Layer 6 of a small transformer language model trained on English Wikipedia (9 layers, counted from 0, width 128).
A neuron's activation on a vector x is ReLU(gate . x) times (in . x), where the dot is the dot product.

Input weights of the MLP neurons that the questions are about. A number n stands for (n - 500) times 0.00074.
n34 gate: 539 418 536 476 579 647 494 533 287 494 639 429 491 535 319 461 491 537 445 713 523 465 518 500 658 546 680 576 684 438 620 328 488 585 280 571 301 612 600 586 765 509 627 540 584 563 578 584 401 585 618 609 640 506 512 618 534 366 445 532 516 485 450 506 660 649 457 406 509 475 365 470 373 360 625 530 430 418 266 378 543 473 379 451 403 469 543 554 564 327 518 371 494 426 731 541 546 418 491 625 470 488 536 509 570 514 610 456 549 405 342 470 604 478 345 479 543 684 533 407 587 434 538 572 248 460 540 506
n54 gate: 531 696 789 500 488 722 430 555 337 528 424 628 323 785 539 492 457 452 627 440 568 568 582 243 519 587 527 282 277 496 476 492 353 677 608 836 613 562 572 496 459 654 534 445 658 527 536 448 492 570 508 656 268 254 357 613 559 324 465 575 484 454 515 500 508 527 728 527 576 273 692 320 508 414 240 842 453 577 416 520 614 598 441 522 578 289 595 611 461 530 508 508 557 546 531 649 500 624 461 210 306 370 242 446 461 563 301 424 370 639 339 446 408 440 436 500 528 567 481 207 672 305 641 624 520 552 331 561
n69 gate: 367 555 426 311 572 588 443 514 642 586 389 566 614 465 571 550 464 232 572 518 510 375 386 547 675 511 362 384 662 458 507 493 412 450 435 669 557 610 463 299 681 604 524 493 368 574 518 445 442 521 336 580 496 616 414 582 590 475 336 596 214 154 285 531 493 608 625 394 283 482 665 521 564 493 406 644 422 422 531 628 428 422 649 453 447 464 522 359 582 706 517 493 644 385 500 548 583 366 338 356 496 514 213 736 461 403 698 453 417 424 600 514 668 342 522 673 587 551 288 771 555 692 614 369 561 424 436 451
n135 gate: 407 500 470 756 405 469 496 530 473 314 511 662 357 540 571 511 436 450 741 443 384 613 534 534 522 386 388 608 382 712 458 622 593 371 507 607 571 380 693 325 598 473 298 500 540 541 577 446 257 492 531 427 160 615 496 421 397 504 345 395 492 478 489 514 474 437 508 414 704 582 531 419 489 425 430 663 485 457 471 636 576 459 342 386 564 837 270 329 523 420 390 325 582 448 334 687 661 420 318 265 522 394 537 463 368 592 392 346 424 760 651 668 537 581 408 250 542 565 575 790 239 729 368 627 595 473 693 577
n153 gate: 710 529 617 306 392 708 515 496 593 680 526 438 320 348 720 489 312 392 585 527 817 559 641 458 302 795 394 460 268 441 754 608 549 607 554 619 724 568 347 369 468 531 545 462 451 492 414 441 427 447 578 527 653 409 489 458 515 347 492 489 418 425 493 690 321 519 672 212 607 295 486 500 656 580 358 744 508 634 481 559 385 626 409 385 466 368 697 518 542 596 440 434 638 313 578 402 709 581 180 397 504 515 298 372 439 486 533 402 519 693 623 602 537 410 356 481 414 639 508 308 422 443 390 598 616 581 435 262
n173 gate: 415 515 446 473 650 536 457 469 512 520 298 560 625 432 488 457 484 599 567 635 674 599 840 480 440 736 488 421 493 405 433 575 515 476 705 298 282 687 452 638 557 508 416 555 537 717 400 697 587 508 192 612 304 444 534 390 721 441 473 387 556 438 652 549 399 561 579 364 428 423 594 362 516 606 450 615 617 394 435 391 618 296 344 607 438 978 762 493 830 508 466 436 455 623 569 726 420 425 465 635 609 492 435 457 512 548 489 765 322 572 575 721 542 609 440 209 332 567 632 516 428 297 476 729 512 579 386 649
n176 gate: 588 368 447 319 605 454 411 544 424 536 633 430 515 379 515 509 426 624 620 621 529 641 470 413 420 515 650 637 494 509 545 521 576 390 472 353 618 521 491 560 475 539 671 658 446 459 625 619 546 352 570 673 577 557 503 399 443 384 527 417 616 538 494 566 435 526 554 609 713 423 368 439 515 488 630 445 574 583 404 509 560 574 444 548 663 582 572 553 619 377 407 354 171 480 526 374 651 640 509 551 609 280 625 441 580 436 489 555 482 518 399 579 483 555 397 609 309 605 506 476 427 530 537 273 323 389 613 431
n180 gate: 518 408 533 371 700 375 717 724 485 304 443 568 455 593 529 793 374 332 463 470 589 457 393 377 507 704 409 652 493 715 493 459 605 489 756 418 617 478 428 459 309 637 403 485 641 449 432 538 447 661 459 213 651 349 337 529 530 389 548 567 492 395 726 525 676 384 688 408 382 439 483 330 628 555 399 713 760 492 557 527 496 386 584 472 496 455 504 528 437 376 568 578 657 648 356 618 493 465 656 493 306 574 366 391 474 503 556 730 574 313 555 719 533 219 751 303 444 642 518 334 485 496 454 518 366 474 603 468
n222 gate: 415 620 738 564 409 492 756 410 577 508 555 619 326 540 597 545 477 427 305 393 725 551 729 428 395 731 463 514 536 441 546 355 448 617 468 568 515 571 508 489 312 572 258 587 584 329 272 573 504 395 450 542 345 162 681 575 340 530 447 616 330 226 379 547 586 493 640 672 639 333 587 260 706 489 632 470 733 461 515 407 542 410 380 770 466 504 477 702 458 515 368 354 555 515 489 461 519 391 463 392 444 568 496 760 432 713 323 670 538 580 447 493 611 326 515 354 454 626 650 369 488 361 434 437 454 496 323 401
n34 in: 632 377 509 532 490 688 471 459 432 471 459 340 493 488 440 389 526 438 591 770 401 481 596 526 515 262 535 454 454 587 474 497 371 359 451 607 440 525 569 413 537 558 394 529 459 639 539 693 432 545 480 605 478 488 399 379 400 346 478 522 553 600 475 709 554 544 670 278 540 470 547 547 417 500 394 770 443 543 419 339 645 660 395 415 538 578 630 587 555 426 450 345 430 704 497 553 581 442 352 546 389 487 544 639 385 762 442 487 571 565 352 604 478 484 380 576 565 788 538 598 363 529 378 338 277 500 570 313
n54 in: 397 566 691 323 472 288 585 520 319 476 445 446 459 512 564 568 383 553 569 578 593 606 343 516 663 484 668 303 408 249 614 635 536 480 523 321 283 628 488 399 274 666 622 739 611 747 707 686 469 620 611 368 379 527 593 250 573 666 294 547 417 599 386 376 608 346 460 548 598 346 791 484 400 323 303 698 693 400 339 322 626 403 504 500 797 414 598 420 484 578 209 601 588 464 595 604 611 403 245 388 232 419 278 285 371 454 423 533 467 398 419 604 460 301 516 468 644 533 448 339 648 416 413 532 353 578 351 543
n69 in: 349 698 355 653 586 366 439 442 743 613 550 493 570 318 459 581 531 330 445 708 572 427 493 524 553 545 446 448 750 337 452 590 288 380 451 579 537 503 528 431 606 514 440 664 326 399 402 265 523 473 577 413 466 458 592 551 438 469 298 645 384 450 470 602 524 487 610 446 331 528 528 503 741 380 410 352 486 496 553 511 469 462 619 403 480 278 479 577 524 697 530 355 730 436 590 542 694 421 342 467 510 568 409 513 575 609 634 413 476 406 606 591 778 289 580 713 462 476 280 675 462 687 528 432 517 649 421 503
n135 in: 408 626 548 589 684 504 526 399 534 522 435 691 362 388 519 615 418 436 470 333 558 558 370 338 590 526 696 436 592 373 526 447 463 766 553 443 355 296 427 361 570 500 529 395 361 533 745 297 446 883 508 760 208 600 321 463 658 586 619 281 416 548 554 582 459 621 631 659 478 376 531 584 485 496 321 339 355 411 555 427 553 261 597 581 563 496 462 563 332 719 566 785 426 383 449 558 352 493 482 618 359 586 526 297 586 507 461 508 545 568 507 603 460 550 272 441 397 251 430 489 511 303 662 703 379 394 496 344
n153 in: 363 544 552 635 481 306 410 680 523 353 665 581 581 606 313 631 470 599 530 431 580 493 594 348 576 496 463 644 636 416 424 329 377 443 547 492 463 245 650 678 570 530 500 270 556 541 461 465 323 335 607 230 602 195 565 620 690 236 666 663 411 456 676 301 605 437 447 496 296 543 423 412 620 455 562 603 365 414 474 535 681 515 702 546 436 592 481 362 292 435 346 635 648 681 478 484 492 656 500 655 507 636 504 545 617 645 619 531 511 511 534 437 670 647 531 571 285 412 534 747 442 507 865 411 584 500 372 687
n173 in: 508 685 606 546 713 381 596 619 379 550 294 571 547 485 336 828 523 309 477 547 567 414 557 508 308 666 500 655 536 664 554 384 341 658 617 469 378 603 622 740 384 550 605 458 622 519 622 441 518 351 504 622 323 416 250 485 283 704 488 267 374 474 519 327 653 564 654 344 437 520 536 489 359 581 421 323 424 277 489 630 585 442 619 453 699 543 188 695 292 615 526 467 456 387 357 623 286 544 678 334 462 546 364 360 392 605 412 425 454 375 338 477 508 306 434 599 382 162 420 504 496 496 488 546 644 488 665 601
n176 in: 756 485 570 429 559 513 426 361 472 317 566 386 405 515 445 353 534 701 632 582 461 551 549 384 443 699 230 414 327 581 359 494 390 341 521 381 586 620 605 668 478 456 606 519 628 427 541 525 518 528 358 633 323 441 506 423 431 584 392 473 551 406 446 488 666 521 475 491 560 452 391 433 398 317 421 518 543 478 313 452 677 497 327 374 648 670 579 448 512 527 370 620 346 503 588 487 365 464 433 396 660 416 381 390 584 442 479 399 715 412 460 604 588 497 560 617 472 566 531 497 412 451 312 482 534 462 621 379
n180 in: 607 486 718 580 551 575 420 598 685 489 482 481 515 613 439 669 558 319 529 445 584 394 330 445 542 464 363 542 583 539 603 485 586 730 448 559 576 533 563 632 225 672 546 445 334 565 355 448 490 258 700 504 729 344 451 551 416 97 431 462 623 685 578 573 504 425 667 507 567 444 443 301 598 522 780 760 554 489 500 571 329 547 609 699 522 589 522 521 493 538 571 560 718 372 486 635 636 538 615 399 417 562 603 496 329 644 472 467 449 408 511 493 464 392 729 266 645 555 666 522 415 460 504 273 232 548 533 638
n222 in: 451 335 683 610 504 471 375 610 722 407 521 577 342 801 518 489 382 446 594 355 273 490 553 331 503 475 443 586 459 285 558 395 486 288 619 442 287 422 555 611 648 493 469 464 795 631 595 591 377 440 504 515 604 412 438 514 421 432 543 569 217 356 687 274 518 678 446 518 414 485 688 535 539 500 580 493 425 463 270 562 271 429 539 230 564 623 583 436 733 631 455 497 511 462 469 482 583 600 637 551 578 518 626 595 482 487 456 526 651 373 590 324 497 537 598 465 456 551 365 577 754 500 706 496 413 601 246 444

Each question shows a token from some text and the vector x that enters the MLP there. A number n stands for (n - 500) times 0.0091.

" C": 502 497 462 555 394 498 430 454 513 609 728 494 442 479 538 426 440 426 596 544 484 358 498 425 448 578 527 646 605 405 326 519 368 545 469 516 316 511 465 503 531 487 525 434 503 584 382 595 740 505 572 509 493 413 459 393 452 461 621 610 493 550 357 506 589 524 549 518 589 431 584 596 373 450 690 494 638 502 467 453 596 438 603 552 564 608 503 577 533 324 387 369 467 447 455 476 549 546 525 451 522 551 567 405 517 636 419 400 553 489 478 509 547 490 463 474 429 355 554 558 469 615 700 257 414 420 426 649
Which of these neurons fires most? n222

" G": 568 404 315 617 578 497 515 240 476 550 754 530 529 513 307 395 503 449 514 608 574 536 513 433 484 569 513 618 563 433 518 377 421 498 424 475 435 673 347 449 465 578 517 496 564 416 497 503 752 463 570 436 466 415 537 601 501 552 492 559 591 461 512 669 681 417 522 510 611 590 528 428 418 444 536 533 647 477 370 641 706 543 557 627 490 498 512 535 546 361 446 348 446 481 505 420 588 566 579 518 710 387 563 515 556 542 461 578 518 314 530 634 501 509 603 412 565 473 556 529 485 472 528 353 530 496 375 584
Which of these neurons fires most? n176

"-": 423 515 530 565 432 436 475 396 401 427 512 563 424 375 414 349 523 544 526 495 569 509 282 398 503 382 413 732 475 338 417 595 223 544 519 446 278 473 575 491 533 614 582 519 479 317 578 420 551 449 612 642 486 522 537 397 401 461 585 611 677 561 523 460 481 685 505 623 493 463 471 522 418 308 487 505 626 618 487 489 676 464 510 357 458 429 429 541 482 722 494 342 464 482 387 577 741 472 557 509 393 372 595 534 470 512 610 447 460 482 511 553 464 381 440 547 418 455 478 510 453 529 601 444 501 551 362 598
Which three neurons fire most, strongest first? n54, n135, n34

"our": 501 537 413 460 519 350 459 428 576 439 494 575 399 328 473 499 508 482 514 553 650 536 431 429 387 334 506 644 642 453 535 557 367 362 518 491 307 532 344 484 582 529 589 629 476 470 571 454 622 642 444 453 708 535 453 444 613 557 526 710 484 487 510 218 521 536 566 458 542 472 299 521 537 487 578 471 551 339 475 459 504 455 469 514 399 448 594 574 445 566 485 512 381 443 550 583 378 484 616 497 372 405 497 447 469 570 465 570 325 411 606 537 491 448 424 555 470 499 382 478 361 627 531 557 201 477 445 561
The two highest activations, in order: n69, n173

" and": 522 354 496 487 308 400 544 459 467 516 615 545 492 412 443 601 583 543 574 477 498 429 427 588 586 485 466 661 597 592 640 498 557 493 448 519 378 455 551 588 545 596 416 565 487 434 411 502 530 573 620 521 605 386 519 442 497 477 583 501 600 506 516 582 376 399 565 451 508 492 235 532 437 402 427 386 525 592 479 604 383 530 457 467 515 447 542 547 603 475 613 393 383 492 611 504 523 482 438 530 540 489 757 514 583 511 429 517 417 576 507 543 326 509 430 457 448 512 584 521 442 523 435 512 534 457 588 619
Which of these neurons fires most? n34

"—": 442 336 542 537 507 477 434 512 586 451 567 583 456 453 379 571 461 424 546 620 618 431 449 402 472 594 343 631 645 345 612 511 540 478 508 535 378 489 485 474 610 673 488 486 495 518 559 374 633 489 643 567 472 454 502 532 429 504 453 536 370 457 390 656 432 599 542 530 489 559 369 535 511 474 453 456 584 626 519 613 539 553 451 306 498 470 549 441 623 493 597 508 524 457 492 647 783 586 535 463 634 406 373 543 417 543 428 435 363 449 552 613 552 482 484 576 373 502 463 524 514 538 536 285 625 540 442 604
The most active neuron and its activation: n69, at about 6.2

"us": 416 272 475 553 606 373 371 452 463 390 569 619 601 372 362 488 519 439 468 534 443 574 461 510 514 468 504 459 573 470 530 626 416 548 476 484 517 467 354 529 542 742 490 635 378 411 501 484 597 520 437 319 496 572 561 484 610 519 553 438 527 467 473 520 517 712 363 487 531 540 272 601 562 510 381 518 463 442 552 507 407 502 376 424 476 590 577 545 528 531 544 519 425 547 539 637 627 468 669 452 488 634 454 563 590 669 532 403 460 618 500 605 498 447 466 546 232 480 467 523 511 483 574 427 781 289 558 518
The two highest activations, in order: n69, n135

" tr": 480 562 338 267 491 489 574 418 435 452 642 567 522 373 409 488 517 370 522 426 663 462 390 298 487 461 437 660 598 506 396 307 375 603 430 482 341 627 627 526 473 626 701 428 744 397 476 580 519 513 501 464 665 288 435 591 437 414 546 551 390 427 621 440 615 434 485 594 481 592 459 479 442 250 558 586 550 365 341 602 612 670 563 531 394 489 522 526 478 454 457 316 564 362 625 591 433 527 296 633 392 474 402 395 467 578 593 486 599 324 546 563 504 503 469 467 485 480 424 482 525 434 585 483 474 667 429 650
Which of these neurons fires most? n180

" part": 469 404 538 594 528 360 467 499 534 501 420 538 370 406 480 659 466 465 477 510 585 352 450 434 542 448 583 553 507 447 571 625 248 614 547 337 358 424 530 485 443 459 473 592 541 584 330 570 585 543 555 492 525 402 509 488 564 508 397 704 484 320 351 354 543 588 578 522 395 461 387 396 630 328 489 391 410 542 437 636 632 633 368 484 466 597 512 699 510 600 560 616 481 328 472 590 612 549 588 489 503 670 432 362 534 633 622 650 519 424 533 617 373 445 517 454 433 568 453 458 616 504 423 410 317 415 508 656
Which of these neurons fires most? n180

" sh": 442 401 588 477 550 493 452 656 597 472 527 445 505 461 424 421 444 599 385 564 635 405 417 502 431 801 477 528 484 472 483 404 335 366 438 401 245 548 485 615 321 594 522 605 586 461 362 549 657 499 558 553 512 292 577 563 492 475 441 666 450 524 290 380 567 620 442 425 464 452 476 283 484 294 602 393 430 516 488 393 616 537 583 551 485 509 380 513 619 334 567 412 539 411 424 542 532 580 505 585 421 481 561 454 630 617 680 453 556 391 529 686 415 473 488 297 440 456 478 439 617 495 533 582 581 507 504 612
Which three neurons fire most, strongest first? n173, n222, n180

" att": 391 445 473 387 567 443 623 616 470 646 533 343 452 398 497 445 475 411 546 474 545 493 471 464 461 600 450 395 568 425 414 587 546 736 645 490 275 602 429 470 421 503 571 484 579 439 420 556 500 484 487 480 419 327 582 557 566 529 316 558 588 525 369 477 568 706 511 487 406 452 342 652 401 454 567 504 564 377 373 547 551 528 408 493 455 461 408 618 451 606 571 552 329 365 627 512 540 643 580 371 497 455 367 510 480 674 553 599 655 411 524 562 403 429 394 370 561 462 654 508 514 548 664 551 568 515 475 671
The most active neuron and its activation: n173, at about 1.9

"age": 470 372 461 496 504 459 473 482 580 501 585 512 494 453 371 471 461 489 534 523 582 461 462 417 473 524 483 649 582 489 484 560 452 535 514 541 553 627 413 487 455 486 531 438 472 464 532 443 535 582 564 559 455 454 453 465 488 501 518 581 406 536 485 443 436 588 483 638 536 455 194 509 571 581 477 502 599 507 517 500 480 605 567 446 544 603 524 580 567 444 514 538 450 519 657 652 585 638 577 513 637 569 470 546 461 527 363 431 390 380 534 684 461 526 452 449 446 581 382 433 526 564 640 457 577 436 446 612
The two highest activations, in order: n180, n153

" 202": 443 369 513 495 519 410 441 500 465 467 476 480 396 318 440 581 414 392 780 427 523 458 471 513 520 579 514 511 540 525 524 545 295 475 500 422 691 372 439 531 581 406 480 461 364 315 632 525 435 410 448 476 423 611 656 568 424 398 445 576 496 585 415 611 644 552 462 523 540 562 403 525 592 415 407 406 612 362 521 676 476 644 600 331 512 690 457 759 448 478 550 464 509 495 419 461 552 576 489 417 462 513 693 410 564 620 561 431 498 260 538 671 532 629 506 467 463 683 451 473 481 377 647 495 519 446 462 536
Which three neurons fire most, strongest first? n176, n135, n180

"ern": 482 199 494 513 618 550 546 442 508 455 780 491 388 449 515 462 383 477 545 562 535 559 524 345 437 542 440 484 481 462 526 477 386 529 446 522 286 551 458 500 487 479 446 556 306 583 670 636 704 405 584 361 638 606 551 414 505 602 603 666 817 598 489 523 524 362 441 475 626 548 469 636 545 502 470 478 582 569 457 566 574 440 351 565 445 575 565 580 506 448 536 466 446 321 681 403 458 557 406 471 452 334 531 355 554 515 492 486 556 342 278 606 501 441 534 586 584 364 497 439 519 556 471 361 515 649 506 451
The most active neuron and its activation: n176, at about 2.3

" im": 650 331 496 534 598 424 471 494 440 593 539 598 452 409 369 564 479 474 435 436 515 418 467 406 570 524 396 412 666 383 580 346 356 554 437 442 307 643 414 505 531 448 414 611 633 562 511 573 548 413 689 689 599 387 628 589 496 464 437 724 679 491 437 227 655 577 547 581 423 439 403 549 551 525 602 657 617 284 498 426 609 474 417 376 515 338 447 542 624 536 458 585 409 440 550 536 531 618 494 578 455 422 432 381 542 568 556 506 556 346 297 571 452 457 431 529 555 625 468 481 529 502 514 496 615 538 382 838
The two highest activations, in order: n54, n222

"M": 579 387 319 494 374 473 407 432 369 550 571 487 485 452 592 598 458 453 689 505 535 468 368 441 399 421 455 676 547 533 443 583 465 380 574 566 267 537 376 392 647 419 540 433 389 489 538 343 624 601 499 674 475 669 439 410 502 371 646 610 724 456 437 442 531 538 487 471 574 459 430 346 537 418 579 399 454 452 510 536 482 467 476 338 535 601 310 482 472 288 450 390 324 367 490 614 544 421 616 496 462 447 588 510 479 533 625 363 531 486 524 595 486 630 379 474 428 562 446 531 357 445 634 462 457 482 471 561
Which of these neurons fires most? n135

".": 458 323 490 521 502 462 527 518 595 417 594 506 555 453 389 546 475 460 554 499 498 472 403 438 440 590 414 585 591 472 542 585 484 483 524 459 496 608 332 475 527 475 502 436 482 452 504 473 581 569 593 540 518 495 443 516 438 491 535 581 371 519 432 558 416 442 477 609 488 474 268 554 502 515 449 550 510 562 543 558 464 567 500 272 554 558 541 414 655 568 558 470 486 552 603 604 560 641 547 509 525 476 374 498 482 548 315 461 390 374 570 717 502 580 446 481 395 615 483 506 547 537 598 401 670 400 396 520
The most active neuron and its activation: n69, at about 0.68

"ach": 380 386 530 577 522 508 425 485 684 539 506 505 414 478 398 604 507 519 576 609 502 557 470 415 357 511 588 709 486 529 534 549 412 398 521 554 379 522 432 468 533 368 522 453 489 535 499 458 703 500 589 450 559 627 416 421 595 562 642 576 634 684 579 236 494 494 468 547 534 597 306 481 327 616 501 458 612 564 378 677 448 531 539 513 554 527 569 510 617 445 613 530 408 443 616 477 531 540 553 542 500 349 613 439 519 588 497 442 514 483 400 474 510 553 541 503 490 361 503 660 396 428 419 539 461 572 440 561
The most active neuron and its activation: n173, at about 0.1

"it": 548 476 558 456 462 421 474 469 516 648 529 540 474 430 458 454 439 519 595 655 643 541 387 575 614 604 536 542 610 440 481 525 330 611 517 496 537 294 384 443 394 685 530 680 538 669 564 549 508 593 468 588 555 437 548 392 463 430 691 557 448 633 420 319 564 520 530 458 414 497 338 532 513 373 394 552 655 312 393 610 393 558 491 571 455 596 570 663 631 535 538 551 361 527 538 526 489 661 704 619 473 554 601 519 409 553 448 613 486 301 503 586 426 483 437 530 573 487 422 520 536 414 600 545 495 549 659 643
Which of these neurons fires most? n173

"N": 639 480 334 553 429 502 416 410 489 498 619 519 470 453 438 506 549 530 593 510 435 457 396 426 337 434 426 809 624 467 585 597 453 414 468 529 260 497 393 411 575 468 524 614 285 505 497 443 596 680 635 554 500 629 392 403 533 450 562 659 455 512 356 396 584 327 453 535 489 485 394 541 617 378 433 445 485 507 412 461 452 511 451 394 567 659 491 462 499 313 486 328 515 406 605 688 556 470 547 521 578 451 624 444 479 561 562 372 565 480 626 568 504 564 416 501 390 450 449 533 382 482 575 525 458 389 491 666
Which of these neurons fires most? n135

" pass": 489 477 425 514 532 542 489 473 546 556 480 524 474 473 319 561 499 543 506 533 616 386 504 433 579 495 469 581 659 331 570 564 369 465 526 475 505 558 424 481 423 530 500 465 493 511 490 558 525 507 610 497 490 428 535 478 503 534 358 658 468 490 405 463 548 539 501 448 575 485 264 412 572 389 379 644 741 377 367 414 509 555 561 579 486 513 486 493 502 329 595 546 429 468 533 545 469 657 492 510 526 496 470 430 557 586 519 476 632 366 465 473 422 433 483 468 546 565 350 424 653 579 606 477 451 440 386 730
Which of these neurons fires most? n54

"end": 559 423 300 448 412 370 509 477 417 491 725 579 518 575 296 529 438 475 569 535 455 632 602 423 475 492 622 471 522 518 546 541 399 473 517 480 506 435 240 526 544 655 493 547 594 361 483 501 490 434 580 449 487 279 456 399 463 539 540 530 300 527 480 493 385 414 589 449 599 563 430 612 534 415 454 365 629 514 405 457 568 563 479 647 426 645 564 682 525 417 614 637 461 448 547 597 626 499 580 607 642 606 654 511 422 619 682 547 580 508 414 577 476 391 538 370 401 293 553 421 562 545 337 441 583 661 493 567
Which of these neurons fires most? n173

" fin": 465 347 473 375 447 583 536 436 571 456 649 499 304 304 406 374 534 515 475 581 607 394 493 550 473 567 598 463 598 362 623 530 305 572 575 430 551 484 416 411 586 532 583 467 420 378 499 497 531 432 520 484 399 429 446 398 459 446 411 722 420 424 477 493 452 631 427 473 526 386 402 473 516 326 304 538 641 486 211 753 613 688 527 566 587 628 429 611 539 582 539 487 462 364 758 498 454 539 395 439 487 572 408 440 483 622 516 263 353 529 456 437 460 416 479 427 494 566 526 416 409 610 482 480 299 682 489 605
Which of these neurons fires most? n54

" ship": 514 475 512 506 440 374 432 507 470 542 560 507 407 425 420 636 460 517 579 558 613 509 528 435 568 567 528 509 604 587 662 549 365 497 445 508 393 441 507 600 564 545 669 539 494 590 471 442 622 523 500 496 416 555 466 387 578 514 578 692 457 410 296 476 596 556 447 494 655 539 258 418 463 571 576 643 599 365 504 485 571 497 462 525 428 585 574 538 489 545 508 519 454 412 461 510 521 523 544 674 538 625 456 269 503 593 504 511 604 339 547 676 494 475 466 521 499 450 405 485 558 429 535 371 538 507 484 629
Which three neurons fire most, strongest first? n173, n176, n180

"4": 575 284 483 569 456 508 427 576 551 543 574 534 593 466 429 462 509 419 641 463 376 355 487 461 425 539 497 628 608 416 548 562 424 503 518 462 279 500 380 502 508 499 545 686 543 508 702 386 561 572 553 395 605 419 333 556 469 514 617 548 560 451 341 495 564 595 472 512 529 464 435 611 516 563 480 395 473 318 493 532 460 574 475 200 608 483 591 565 495 459 459 429 458 447 554 481 512 573 525 477 452 571 505 530 509 556 697 603 527 479 562 526 439 533 461 518 500 509 395 475 476 664 536 496 551 337 502 593
The two highest activations, in order: n69, n34

" United": 505 378 520 596 553 442 511 512 629 522 592 465 527 345 398 567 391 437 761 465 542 457 495 493 411 365 580 644 595 594 487 565 518 436 518 458 183 550 491 568 558 443 573 595 637 547 482 498 397 524 572 448 415 720 335 425 445 524 476 484 566 590 376 547 682 599 454 490 699 411 357 470 412 550 405 387 499 486 328 648 581 513 476 457 429 457 606 643 319 454 449 492 311 408 520 405 358 544 474 433 534 318 455 539 440 507 434 596 512 275 514 609 546 492 428 430 545 624 571 458 521 423 473 483 482 650 542 645
Which three neurons fire most, strongest first? n176, n34, n173

" 2020": 523 281 452 478 486 367 480 540 623 475 583 571 463 460 411 499 435 420 640 595 541 445 379 444 405 596 459 617 623 369 555 618 383 570 549 482 560 503 338 447 536 544 510 463 460 467 531 463 503 558 531 447 498 526 428 543 503 468 472 628 381 509 436 518 462 545 532 529 541 493 255 552 509 481 492 542 572 430 476 664 472 606 546 333 596 631 631 561 555 470 534 444 401 576 653 563 578 560 623 450 590 573 487 467 504 583 503 447 370 332 587 596 553 480 428 540 416 615 385 453 452 555 662 489 597 383 354 557
The two highest activations, in order: n69, n153

"r": 569 553 541 346 613 602 622 334 346 530 534 579 463 367 415 475 539 413 452 527 606 566 255 221 478 445 453 602 604 468 471 482 288 599 472 446 521 482 386 376 483 510 605 515 476 556 500 309 667 571 652 663 560 270 498 445 630 422 556 561 449 542 588 514 391 444 269 572 471 549 450 568 527 438 454 527 455 525 424 646 502 634 600 496 376 728 371 525 601 529 456 427 667 411 564 514 487 632 521 525 504 553 497 316 621 541 517 549 712 440 429 499 571 445 508 582 479 515 420 405 485 499 440 571 363 782 419 608
The most active neuron and its activation: n153, at about 0.68

"ad": 568 400 439 545 346 562 621 624 717 583 505 541 737 303 283 421 478 604 449 533 508 547 371 318 405 566 572 541 591 485 503 460 474 521 422 403 289 525 402 511 444 620 412 480 517 359 526 524 503 411 392 571 682 482 536 347 445 462 526 378 877 677 473 403 417 448 564 418 410 598 476 494 456 570 384 440 497 481 529 528 599 593 407 620 545 475 543 583 489 440 583 475 78 500 545 320 473 612 547 565 521 370 489 415 461 530 450 325 621 446 489 756 511 456 518 499 430 455 384 521 559 438 604 589 503 527 603 845
The two highest activations, in order: n173, n176

"I": 596 491 441 600 439 468 456 386 425 606 504 390 386 377 628 524 380 549 618 461 429 588 390 439 502 517 590 835 606 533 496 564 419 347 529 537 312 513 459 397 519 461 540 495 338 528 514 424 484 606 506 526 399 550 357 394 511 464 544 643 626 553 421 503 606 360 597 555 537 437 404 506 449 334 591 477 462 557 415 469 354 486 464 301 565 621 344 483 459 419 448 571 387 433 507 614 573 482 615 472 580 419 582 537 529 531 501 371 498 455 487 637 412 499 391 497 430 440 455 590 428 663 616 364 315 427 385 547
The most active neuron and its activation: n135, at about 2.2

" support": 571 449 391 493 457 348 571 406 556 589 426 443 284 413 426 476 461 472 468 529 670 445 444 521 413 531 511 541 605 538 539 550 320 503 564 500 384 483 397 490 470 504 545 512 507 519 507 551 526 561 600 510 468 402 455 498 464 490 522 590 415 532 385 536 561 452 474 502 444 420 212 531 526 447 515 627 618 446 323 521 602 624 441 534 568 427 503 601 509 503 595 616 476 426 542 600 501 513 541 560 388 536 549 553 454 643 604 419 568 413 557 534 524 492 458 434 465 528 386 576 426 475 473 502 440 517 571 553
Which of these neurons fires most? n34

"ative": 557 444 412 474 558 486 485 514 503 563 474 460 492 425 612 495 578 485 480 554 609 510 520 478 427 400 501 491 586 599 413 458 480 617 474 554 465 535 453 486 413 472 607 622 502 595 537 409 532 634 482 522 512 489 339 480 500 482 592 561 459 572 354 447 447 591 495 512 491 454 220 413 491 472 428 377 577 475 511 405 419 492 429 414 572 472 504 634 437 439 612 465 502 463 577 513 559 474 575 516 425 515 441 440 437 538 464 542 426 290 493 586 491 575 391 516 562 500 531 383 531 510 477 594 514 463 493 639
Which of these neurons fires most? n54

" the": 446 426 588 493 447 484 517 497 555 513 427 505 459 356 431 460 450 485 537 554 580 490 417 498 410 573 531 564 557 402 456 513 503 563 398 442 481 518 433 499 456 452 511 443 555 485 483 527 504 546 514 473 402 495 345 500 400 508 468 568 430 487 439 563 460 536 476 534 460 453 169 513 540 457 504 507 489 441 537 500 452 521 519 474 504 551 539 581 555 475 424 378 572 528 604 585 479 533 577 479 473 591 439 585 509 547 525 500 496 387 409 603 429 478 533 494 511 551 553 437 490 535 506 467 552 512 510 512
Which of these neurons fires most? n180

" Al": 521 341 440 449 483 536 465 476 459 655 648 539 469 381 451 471 525 428 527 592 511 532 441 377 564 567 465 767 498 489 482 453 403 341 335 355 475 487 451 395 532 395 424 618 488 465 510 646 644 465 519 538 596 509 628 394 447 493 643 401 490 650 405 500 458 535 572 494 511 367 560 491 503 556 527 370 451 432 505 519 571 538 520 619 428 408 660 340 527 509 453 628 409 449 662 578 483 626 544 436 454 353 319 679 596 596 486 457 456 424 494 634 513 484 405 483 674 462 558 515 577 460 546 415 413 521 586 724
The two highest activations, in order: n34, n176

"0,": 479 301 527 607 503 438 497 510 532 478 610 505 555 320 410 533 582 446 593 511 507 504 511 460 507 557 432 523 640 449 540 572 471 522 531 573 492 427 424 487 471 515 500 491 407 513 501 407 492 540 489 469 516 392 469 548 469 460 497 508 438 493 413 472 536 534 524 560 517 566 258 605 481 420 459 577 521 529 633 511 458 560 498 226 542 526 512 509 540 498 582 410 527 527 560 550 517 500 510 526 498 582 498 561 528 512 381 494 483 412 491 691 523 502 509 470 362 430 506 467 515 555 555 409 703 478 434 510
Which of these neurons fires most? n69

" cont": 447 446 390 481 446 521 605 424 438 559 489 377 344 382 437 447 396 524 459 419 523 439 421 430 536 584 395 627 626 511 418 521 496 397 509 490 551 521 576 580 498 573 519 547 601 413 524 496 368 243 628 424 546 317 596 684 395 525 430 618 583 389 409 674 633 629 574 467 509 373 431 681 411 475 528 466 703 615 261 547 576 553 335 475 500 502 569 630 477 556 578 427 542 353 541 455 547 557 523 528 541 498 473 491 376 691 330 533 575 339 526 556 414 403 524 379 602 623 566 592 589 409 497 353 540 665 495 596
Which three neurons fire most, strongest first? n222, n180, n34